Layer 8 of a small transformer language model trained on English Wikipedia (16 layers, counted from 0, width 64).
A neuron's activation on a vector x is GELU(weights . x + bias), where the dot is the dot product.

Input weights of the MLP neurons that the questions are about. A number n stands for (n - 500) times 0.00085.
n8 (bias -0.016): 248,315,376,508,629,423,491,374,417,630,635,336,397,393,383,521,426,608,516,687,478,446,514,646,561,441,548,450,205,631,460,503,812,353,535,541,652,648,708,785,580,435,446,425,585,487,735,356,314,420,526,608,495,534,370,623,608,689,464,318,394,405,498,611
n15 (bias -0.016): 614,605,346,341,442,373,523,638,379,602,390,431,591,275,442,450,431,601,564,448,572,426,358,444,702,638,522,354,654,574,508,594,308,492,477,315,383,471,599,550,617,389,280,555,448,470,443,474,560,533,527,583,423,564,592,360,562,361,581,519,648,633,638,475
n27 (bias -0.024): 615,388,488,536,341,745,414,387,615,531,481,226,200,352,293,489,350,338,348,354,630,455,675,516,585,528,430,534,617,472,410,389,335,457,502,265,573,680,565,573,545,504,371,335,726,516,701,551,526,666,509,934,554,530,673,427,406,590,397,542,437,587,306,786
n30 (bias -0.024): 288,552,601,498,428,405,412,685,477,260,456,505,673,392,270,718,605,429,516,527,457,599,405,683,491,439,402,363,518,387,443,837,449,498,671,758,460,103,435,295,277,444,541,532,498,732,691,261,317,614,502,392,461,450,310,533,595,668,263,733,387,630,789,696
n54 (bias -0.016): 636,503,228,506,499,321,639,719,368,356,654,584,648,461,462,583,372,561,674,304,506,459,391,266,545,535,767,651,568,515,679,178,440,444,601,405,317,583,430,533,700,446,594,558,699,461,422,548,552,359,519,400,706,303,651,435,571,425,325,537,555,441,514,363
n71 (bias -0.014): 448,539,424,300,506,521,392,481,498,538,569,664,604,405,457,392,478,277,542,417,507,543,377,365,634,481,426,498,450,664,520,642,481,465,392,624,593,400,302,680,514,522,278,484,394,636,621,715,785,590,308,836,516,565,516,553,478,459,923,475,319,586,446,292
n105 (bias -0.024): 429,472,514,311,595,354,570,500,531,384,452,501,532,686,568,241,213,393,519,612,419,470,608,487,579,529,352,389,461,519,643,678,479,301,300,536,250,475,661,546,454,472,503,612,671,526,205,641,576,740,449,515,504,535,481,558,679,655,638,433,509,540,538,363
n107 (bias -0.022): 343,693,383,659,277,512,737,416,549,631,778,435,628,197,265,361,389,501,486,298,568,242,516,485,340,301,486,561,494,615,401,213,654,527,379,429,587,547,491,800,554,321,485,640,569,239,417,487,558,502,494,662,272,727,526,449,442,692,430,219,425,399,827,599
n128 (bias -0.016): 486,592,439,557,715,547,666,472,529,500,637,452,614,648,630,698,417,573,473,375,110,313,562,281,752,552,574,449,480,448,387,508,659,539,404,485,234,510,445,175,447,500,514,437,492,339,556,138,508,669,595,581,678,457,501,514,494,329,603,594,627,537,176,526
n134 (bias -0.046): 666,709,212,351,216,503,544,590,608,510,462,372,308,481,440,258,460,421,466,386,441,477,569,432,884,740,552,468,508,383,353,474,506,534,465,589,224,448,523,296,972,596,770,517,574,468,467,527,532,449,843,467,460,439,529,759,516,402,485,509,245,383,505,693
n138 (bias -0.030): 527,567,308,235,559,630,251,402,384,518,592,515,380,680,474,332,393,447,582,569,474,395,619,461,567,500,505,462,478,441,551,324,331,480,531,686,453,610,556,593,663,317,594,470,447,693,595,517,496,751,427,640,209,565,378,613,537,524,651,625,293,566,574,339
n142 (bias -0.028): 550,414,395,566,576,389,623,591,590,347,333,530,366,756,451,563,467,424,488,651,408,367,444,516,243,597,441,437,458,443,354,564,612,632,493,493,525,486,462,415,304,499,440,794,541,257,575,625,665,515,560,568,413,543,461,516,569,305,365,541,807,577,575,467
n145 (bias -0.031): 417,387,537,533,593,434,542,368,323,458,570,544,478,554,506,329,493,418,626,546,640,447,492,183,308,415,328,792,456,562,565,662,607,664,339,469,626,425,478,593,560,293,491,439,504,599,548,657,535,693,248,497,430,623,530,337,494,470,606,519,558,606,715,517
n159 (bias -0.050): 655,648,333,213,593,248,526,467,477,372,609,730,359,485,638,577,413,607,403,621,560,352,324,396,520,439,582,405,570,300,626,464,677,528,553,143,256,662,645,540,587,266,675,614,649,367,740,440,363,680,304,467,317,539,516,632,413,612,341,645,231,627,652,587
n161 (bias -0.029): 521,501,623,727,682,523,249,726,375,549,559,462,412,301,582,454,44,441,597,277,379,230,458,197,451,635,725,584,480,352,592,504,564,651,763,419,367,606,83,642,454,337,637,547,628,433,572,643,517,646,450,531,437,393,607,796,361,488,601,460,246,524,374,520
n166 (bias -0.032): 616,481,625,623,531,695,447,447,500,570,586,574,521,691,401,585,383,342,655,512,468,432,494,621,464,722,477,469,343,320,411,340,803,530,659,253,299,309,550,568,655,461,561,543,512,640,652,583,440,518,327,424,473,524,386,608,511,569,467,426,450,450,637,416
n185 (bias -0.029): 608,649,544,581,511,473,466,239,557,574,558,465,496,414,633,514,619,543,546,532,357,295,559,477,385,535,465,388,628,376,352,606,412,378,584,458,402,649,477,535,576,257,503,586,466,357,579,640,321,556,453,510,366,564,593,445,393,343,592,560,521,720,605,638
n190 (bias -0.011): 606,413,464,498,579,525,436,352,703,511,734,551,570,424,684,462,403,574,504,447,381,643,571,585,461,375,407,318,254,599,664,442,474,500,579,570,620,547,539,420,419,590,391,575,522,365,598,463,790,606,394,484,528,496,477,412,307,662,566,364,458,453,458,534
n193 (bias -0.016): 409,561,604,652,421,694,680,443,707,576,602,532,591,615,537,416,475,384,372,379,582,499,391,358,325,525,587,317,339,519,620,403,629,686,343,452,47,377,401,625,665,441,533,720,811,388,540,324,462,392,817,586,227,377,616,494,446,602,473,586,207,607,288,485
n204 (bias -0.017): 624,476,669,541,226,410,436,548,544,449,513,669,483,717,588,536,556,628,527,301,495,407,626,710,378,831,280,519,416,531,312,394,449,327,620,403,241,603,313,365,586,296,442,418,583,585,628,616,372,448,447,590,623,485,486,556,469,558,377,512,378,343,542,616
n205 (bias -0.015): 469,576,435,420,571,342,366,373,801,715,379,545,420,546,259,512,283,494,254,576,365,604,593,426,563,291,556,639,328,553,439,471,470,243,537,511,919,570,581,314,469,412,512,360,494,621,900,692,406,598,242,484,783,597,301,804,273,773,190,450,401,505,441,346
n221 (bias -0.024): 753,748,429,375,330,477,195,491,463,672,599,721,586,292,629,310,436,467,562,692,499,486,394,338,631,554,567,466,490,439,346,649,216,655,453,458,354,882,374,673,691,433,388,407,622,559,309,830,725,419,306,543,653,571,771,331,508,461,418,584,470,533,529,549
n230 (bias -0.024): 637,426,629,471,504,311,584,498,575,514,694,337,507,319,453,533,739,592,688,494,535,269,609,417,630,475,518,318,401,381,512,563,499,558,712,438,430,534,430,457,436,445,567,568,498,587,272,389,386,405,380,408,744,417,776,235,631,536,289,858,461,697,474,551
n237 (bias -0.032): 396,584,522,234,495,827,450,368,425,731,590,485,487,286,586,465,505,389,458,449,544,425,569,330,628,572,571,561,403,445,473,431,429,615,278,597,449,536,455,523,636,386,734,731,489,498,388,277,632,656,268,497,275,340,485,472,722,533,330,674,472,473,730,485
n247 (bias -0.029): 631,567,674,499,331,459,324,679,597,670,326,413,588,409,367,373,528,385,349,319,344,409,506,537,534,504,363,481,480,227,523,309,977,329,496,538,703,472,447,629,682,730,464,299,549,212,586,459,854,760,345,436,715,247,455,546,361,635,687,468,569,497,800,487

Each question shows a token from some text and the vector x that enters the MLP there. A number n stands for (n - 500) times 0.0084.

" provided": 614,561,570,480,691,668,636,424,611,452,347,248,517,419,523,527,590,641,556,609,555,471,749,666,502,480,489,411,596,677,522,569,380,734,280,531,574,756,460,280,601,472,443,277,562,436,421,334,476,441,454,445,614,541,536,571,576,234,589,301,286,315,560,167
The most active neuron and its activation: n128, at about 0.68

" N": 764,367,690,637,816,567,463,373,469,460,505,464,680,507,579,645,543,433,558,519,768,477,433,653,450,477,523,432,613,727,533,366,268,507,545,477,551,550,476,295,600,569,449,370,443,423,493,220,323,388,491,418,381,688,403,667,640,457,680,265,401,244,573,272
Which of these neurons fires most? n166

" as": 650,649,630,581,596,700,528,469,635,406,202,256,642,295,627,516,678,604,461,513,554,297,583,611,368,445,509,501,620,570,689,504,344,655,529,567,600,748,472,304,563,643,526,379,454,427,546,426,365,392,541,489,467,409,515,528,694,393,459,256,615,217,404,199
Which of these neurons fires most? n128

" the": 553,593,510,670,634,631,469,651,622,467,294,498,599,576,572,632,724,639,510,436,708,306,716,761,436,262,602,463,589,697,507,482,169,639,407,588,519,573,414,414,376,546,396,392,492,336,582,439,367,387,441,371,377,452,451,516,701,451,575,376,436,406,516,124
Which of these neurons fires most? n142

"1": 670,563,586,418,621,631,351,472,618,394,330,483,601,549,568,632,698,489,352,434,813,498,574,611,317,382,628,473,403,833,835,457,306,538,645,380,379,553,398,457,391,495,473,218,337,431,632,487,544,355,377,321,405,618,509,617,569,326,678,448,580,430,564,291
The most active neuron and its activation: n190, at about 0.47

"inist": 640,576,535,386,661,520,513,464,521,418,431,437,690,380,867,738,580,522,499,558,756,735,507,783,239,285,588,382,499,461,464,497,340,555,293,443,551,587,407,370,432,529,389,296,363,316,570,446,466,483,525,326,546,666,577,507,696,395,616,273,406,520,545,451
The two highest activations, in order: n190, n185

" when": 642,541,650,543,659,724,504,431,542,281,245,231,628,516,575,627,729,557,440,553,590,206,634,678,297,442,587,507,641,503,564,665,304,624,593,274,571,552,444,456,532,576,467,238,760,390,539,405,525,517,432,386,454,396,570,524,606,495,524,346,430,466,484,236
Which three neurons fire most, strongest first? n27, n185, n230

"5": 771,691,597,495,618,605,582,494,632,352,345,368,564,655,604,442,664,477,372,515,764,618,495,477,351,389,614,521,579,501,619,532,358,653,635,315,478,462,515,413,585,423,572,182,798,386,384,354,384,434,541,424,346,631,550,566,589,420,556,356,302,492,498,121
Which of these neurons fires most? n193

" in": 635,505,718,550,552,612,363,541,502,413,277,150,641,420,622,617,812,600,364,576,575,379,620,582,498,365,478,471,602,796,597,464,132,612,447,563,514,690,499,494,472,591,462,244,481,321,549,518,294,457,633,419,402,513,566,544,628,469,555,366,510,474,371,353
Which of these neurons fires most? n27

" November": 674,474,508,446,580,401,583,468,564,402,214,212,473,267,655,591,764,680,310,435,508,604,662,606,452,285,643,586,637,830,472,491,240,602,512,373,649,539,350,592,452,532,615,352,665,453,399,477,484,522,381,324,541,578,499,527,746,503,531,412,471,440,506,310
The two highest activations, in order: n230, n205

"is": 628,504,634,429,639,552,555,638,471,512,284,324,583,587,764,460,744,646,468,584,553,590,502,542,356,510,473,447,668,584,454,437,317,619,717,509,524,501,209,215,513,430,303,471,553,321,531,477,440,674,504,337,423,675,368,606,825,326,568,384,520,294,427,337
Which of these neurons fires most? n142

"erg": 559,428,569,454,685,531,609,418,376,601,438,390,592,424,677,556,529,484,411,603,666,514,436,554,357,355,595,425,661,619,517,369,354,772,249,363,684,567,306,451,531,586,407,227,420,463,574,420,445,628,556,348,695,581,597,604,666,333,804,135,501,508,531,307
The most active neuron and its activation: n71, at about 0.77

" death": 715,513,554,482,529,525,552,264,610,453,104,310,589,449,626,558,703,508,396,502,519,583,665,669,379,304,676,517,574,621,569,570,148,658,415,597,599,656,517,483,427,486,477,372,540,488,445,538,486,413,492,171,674,591,524,574,658,469,629,287,466,283,520,336
Which of these neurons fires most? n205

"im": 572,416,636,502,581,568,634,416,448,508,527,407,588,588,656,479,715,568,487,615,768,496,459,488,335,508,546,538,559,398,696,590,288,642,412,551,543,635,306,475,573,497,183,232,297,227,469,515,526,595,436,343,358,668,578,717,680,312,464,494,403,342,676,278
The most active neuron and its activation: n145, at about 1.2

"ula": 691,669,671,469,549,659,647,450,496,567,268,387,634,511,533,462,627,729,383,495,633,424,639,517,351,338,545,579,674,626,608,529,353,549,611,511,633,522,313,304,433,565,414,291,441,263,432,512,351,582,493,160,424,610,560,593,851,388,462,376,362,403,553,334
The most active neuron and its activation: n185, at about 0.16

" was": 673,598,730,634,726,747,536,503,632,424,478,234,553,566,407,544,630,420,417,501,465,351,671,542,604,357,436,503,656,530,527,480,343,644,546,419,649,576,358,418,463,558,445,202,481,419,526,419,363,482,467,492,649,419,495,601,664,476,657,169,559,259,595,157
Which of these neurons fires most? n247

" a": 573,626,591,613,698,515,481,452,561,354,352,392,646,655,540,666,564,491,593,511,633,230,636,632,476,378,545,492,588,770,721,491,314,777,603,531,452,605,421,390,354,443,437,285,353,405,663,392,411,438,533,383,397,436,410,447,685,354,809,366,446,290,471,255
Which of these neurons fires most? n128

".": 530,493,750,591,731,476,627,425,456,374,336,360,610,617,669,485,604,559,360,550,645,507,771,512,353,442,436,545,757,680,547,527,250,545,466,373,691,520,348,423,497,525,440,411,718,459,492,442,551,529,531,450,369,513,534,635,647,455,558,219,360,208,332,187
Which of these neurons fires most? n105

" ": 666,502,428,701,632,439,401,582,542,475,260,337,609,629,547,731,656,438,477,374,643,663,549,601,224,509,495,588,676,734,500,477,92,619,515,335,568,590,484,449,546,490,502,406,581,272,492,329,359,499,535,423,435,591,617,645,642,344,551,327,474,361,590,271
The most active neuron and its activation: n54, at about 0.49

"art": 505,363,706,592,892,587,532,406,524,503,293,243,450,425,622,551,668,690,473,445,615,669,523,591,328,626,456,484,509,579,490,436,271,647,514,544,506,440,376,474,577,536,189,377,482,426,593,402,457,581,486,274,628,746,579,455,702,546,610,282,380,309,422,478
The two highest activations, in order: n190, n8

" and": 441,774,737,491,707,786,431,542,364,444,231,330,584,459,581,573,558,493,407,568,703,396,599,697,558,440,617,511,697,684,515,407,337,591,425,525,524,699,444,535,591,523,437,283,563,170,559,340,377,379,477,386,430,548,507,590,626,476,567,417,402,275,417,295
The most active neuron and its activation: n237, at about 0.44

" rel": 639,395,621,615,619,764,487,415,464,591,563,424,627,374,695,591,604,219,531,624,540,378,486,540,430,393,500,548,721,768,636,429,407,637,292,367,478,523,325,311,577,548,586,321,632,322,446,327,529,579,517,464,462,566,494,640,795,323,480,162,436,398,480,371
Which three neurons fire most, strongest first? n237, n128, n193

" six": 648,435,594,603,580,690,613,268,439,353,405,371,471,563,552,643,534,527,548,450,607,516,662,523,488,296,652,525,525,640,662,432,195,704,407,575,527,511,592,311,592,692,556,138,574,352,591,478,436,378,562,304,386,547,627,565,618,402,686,306,429,268,628,264
The most active neuron and its activation: n190, at about 0.22

" sec": 466,489,448,250,759,539,555,473,620,360,452,425,587,369,702,628,723,654,360,611,655,441,577,704,395,349,615,695,525,734,525,452,274,649,384,364,547,616,532,334,479,478,394,352,379,310,398,397,393,602,457,439,618,616,557,687,599,306,486,245,374,468,687,421
Which of these neurons fires most? n159

" they": 614,609,639,644,764,676,545,495,534,376,406,341,510,461,626,500,585,526,609,449,620,209,768,662,361,414,502,516,642,637,611,468,190,436,708,423,531,413,501,372,521,547,382,280,580,382,588,482,491,577,495,379,636,415,425,604,541,452,699,289,424,301,519,168
The most active neuron and its activation: n161, at about 0.62

"History": 565,664,599,423,820,505,472,441,649,396,262,365,767,454,496,449,564,478,534,557,605,571,706,542,428,384,515,418,632,436,672,488,154,561,377,455,618,697,429,392,597,523,520,281,527,460,388,486,555,446,474,239,564,648,517,477,461,222,530,365,356,566,837,439
Which three neurons fire most, strongest first? n221, n185, n15

"6": 740,617,569,365,541,657,519,463,572,369,327,419,474,680,461,625,676,499,396,537,721,508,544,512,318,420,590,468,476,662,654,438,340,480,455,445,580,461,497,620,517,575,478,111,585,502,592,411,568,314,467,296,308,748,614,608,626,237,640,303,587,424,630,189
Which of these neurons fires most? n138

" of": 509,587,617,482,543,622,476,390,502,425,234,246,543,531,597,718,810,692,485,643,527,403,504,705,537,443,422,414,519,611,583,493,348,450,462,426,626,671,358,568,376,774,501,147,612,345,434,540,470,337,554,261,465,455,540,676,585,409,680,369,538,326,559,340
The two highest activations, in order: n247, n8

" disc": 553,391,662,368,728,425,603,455,471,506,440,435,577,466,619,628,640,578,434,518,567,536,612,723,157,447,515,763,742,551,701,582,320,584,293,353,510,623,403,356,371,561,416,340,474,253,485,421,641,507,367,349,499,604,643,593,691,426,510,279,325,387,619,429
Which three neurons fire most, strongest first? n145, n190, n142

" compan": 570,563,618,502,672,576,581,478,597,516,337,306,510,213,679,684,571,460,596,523,736,512,587,709,291,301,566,478,675,627,506,443,249,770,307,346,549,543,499,237,568,588,296,419,525,429,476,470,577,534,542,301,634,608,495,532,549,375,524,250,347,430,637,471
Which of these neurons fires most? n190

" E": 702,419,683,589,742,471,463,482,558,563,372,401,764,512,562,586,663,396,462,436,807,314,411,638,390,310,540,465,675,623,624,488,201,551,676,467,474,565,416,217,463,498,518,351,372,424,598,305,415,445,503,479,456,686,486,538,792,455,613,275,432,376,520,370
The most active neuron and its activation: n30, at about 0.26

"ined": 522,738,515,582,525,788,608,358,626,548,428,277,471,548,548,452,755,638,474,548,588,558,726,610,629,424,466,516,480,431,561,415,362,663,362,471,332,724,390,362,579,572,391,179,565,469,379,452,382,459,558,243,530,547,606,629,632,232,693,378,350,413,443,297
The most active neuron and its activation: n134, at about 1.8

".\n\n": 523,464,761,550,590,486,539,582,613,363,311,390,747,603,657,531,675,509,337,609,568,417,746,422,524,447,490,584,656,500,669,458,116,551,584,351,633,509,405,372,543,608,428,249,696,402,458,381,562,492,525,599,446,449,463,566,572,511,508,180,418,464,495,166
The two highest activations, in order: n105, n205

"ation": 705,743,653,420,665,662,597,337,578,366,382,331,502,510,673,482,700,451,323,480,695,708,651,532,427,387,566,535,633,402,490,319,369,655,475,557,577,558,544,355,491,495,387,233,580,327,458,558,351,534,499,319,551,749,529,603,682,327,513,291,230,438,445,443
The most active neuron and its activation: n27, at about 0.39

"'s": 494,609,707,599,656,594,538,495,484,341,412,338,543,545,490,627,702,646,454,503,668,499,629,807,433,420,516,476,543,627,631,430,180,626,546,669,576,603,557,444,313,468,431,367,554,292,629,370,319,409,543,332,430,640,470,420,624,497,634,265,383,270,545,167
Which of these neurons fires most? n190

"4": 776,601,628,456,625,518,486,598,650,372,315,441,546,636,558,524,702,441,412,381,819,622,455,546,270,460,559,513,502,753,652,522,213,569,604,393,428,551,463,452,418,458,454,168,608,464,598,407,439,419,478,353,427,644,588,587,557,296,704,288,534,394,552,195
Which of these neurons fires most? n204

" followed": 644,570,559,569,534,712,638,371,475,464,412,160,459,513,500,640,703,672,464,519,536,395,738,615,499,450,478,477,556,625,570,579,331,694,308,410,466,705,333,455,622,484,423,265,657,562,459,326,516,421,444,366,580,565,622,700,493,234,580,352,432,384,542,173
Which of these neurons fires most? n128

" mon": 565,355,587,494,492,579,581,366,450,342,414,620,673,428,696,524,794,548,585,551,576,289,449,636,410,323,643,522,534,547,705,474,224,576,340,558,484,748,506,497,476,464,560,279,530,310,544,261,510,555,473,404,485,651,443,744,733,341,491,217,618,301,517,379
Which of these neurons fires most? n237

" comb": 575,454,578,731,636,667,510,436,491,517,524,327,620,517,641,619,672,335,500,496,651,257,571,708,374,326,494,503,665,440,658,518,505,691,296,412,472,506,367,226,482,575,447,328,578,385,551,371,664,560,578,450,673,502,536,587,654,244,536,167,436,370,604,272
The two highest activations, in order: n128, n247

" New": 545,340,562,575,610,493,612,506,439,317,374,268,538,324,606,629,677,565,521,446,792,517,638,823,309,438,586,386,485,736,505,423,111,669,495,573,515,558,552,550,482,483,461,302,345,350,621,422,417,574,524,433,496,744,550,510,592,558,557,331,394,311,608,371
Which of these neurons fires most? n107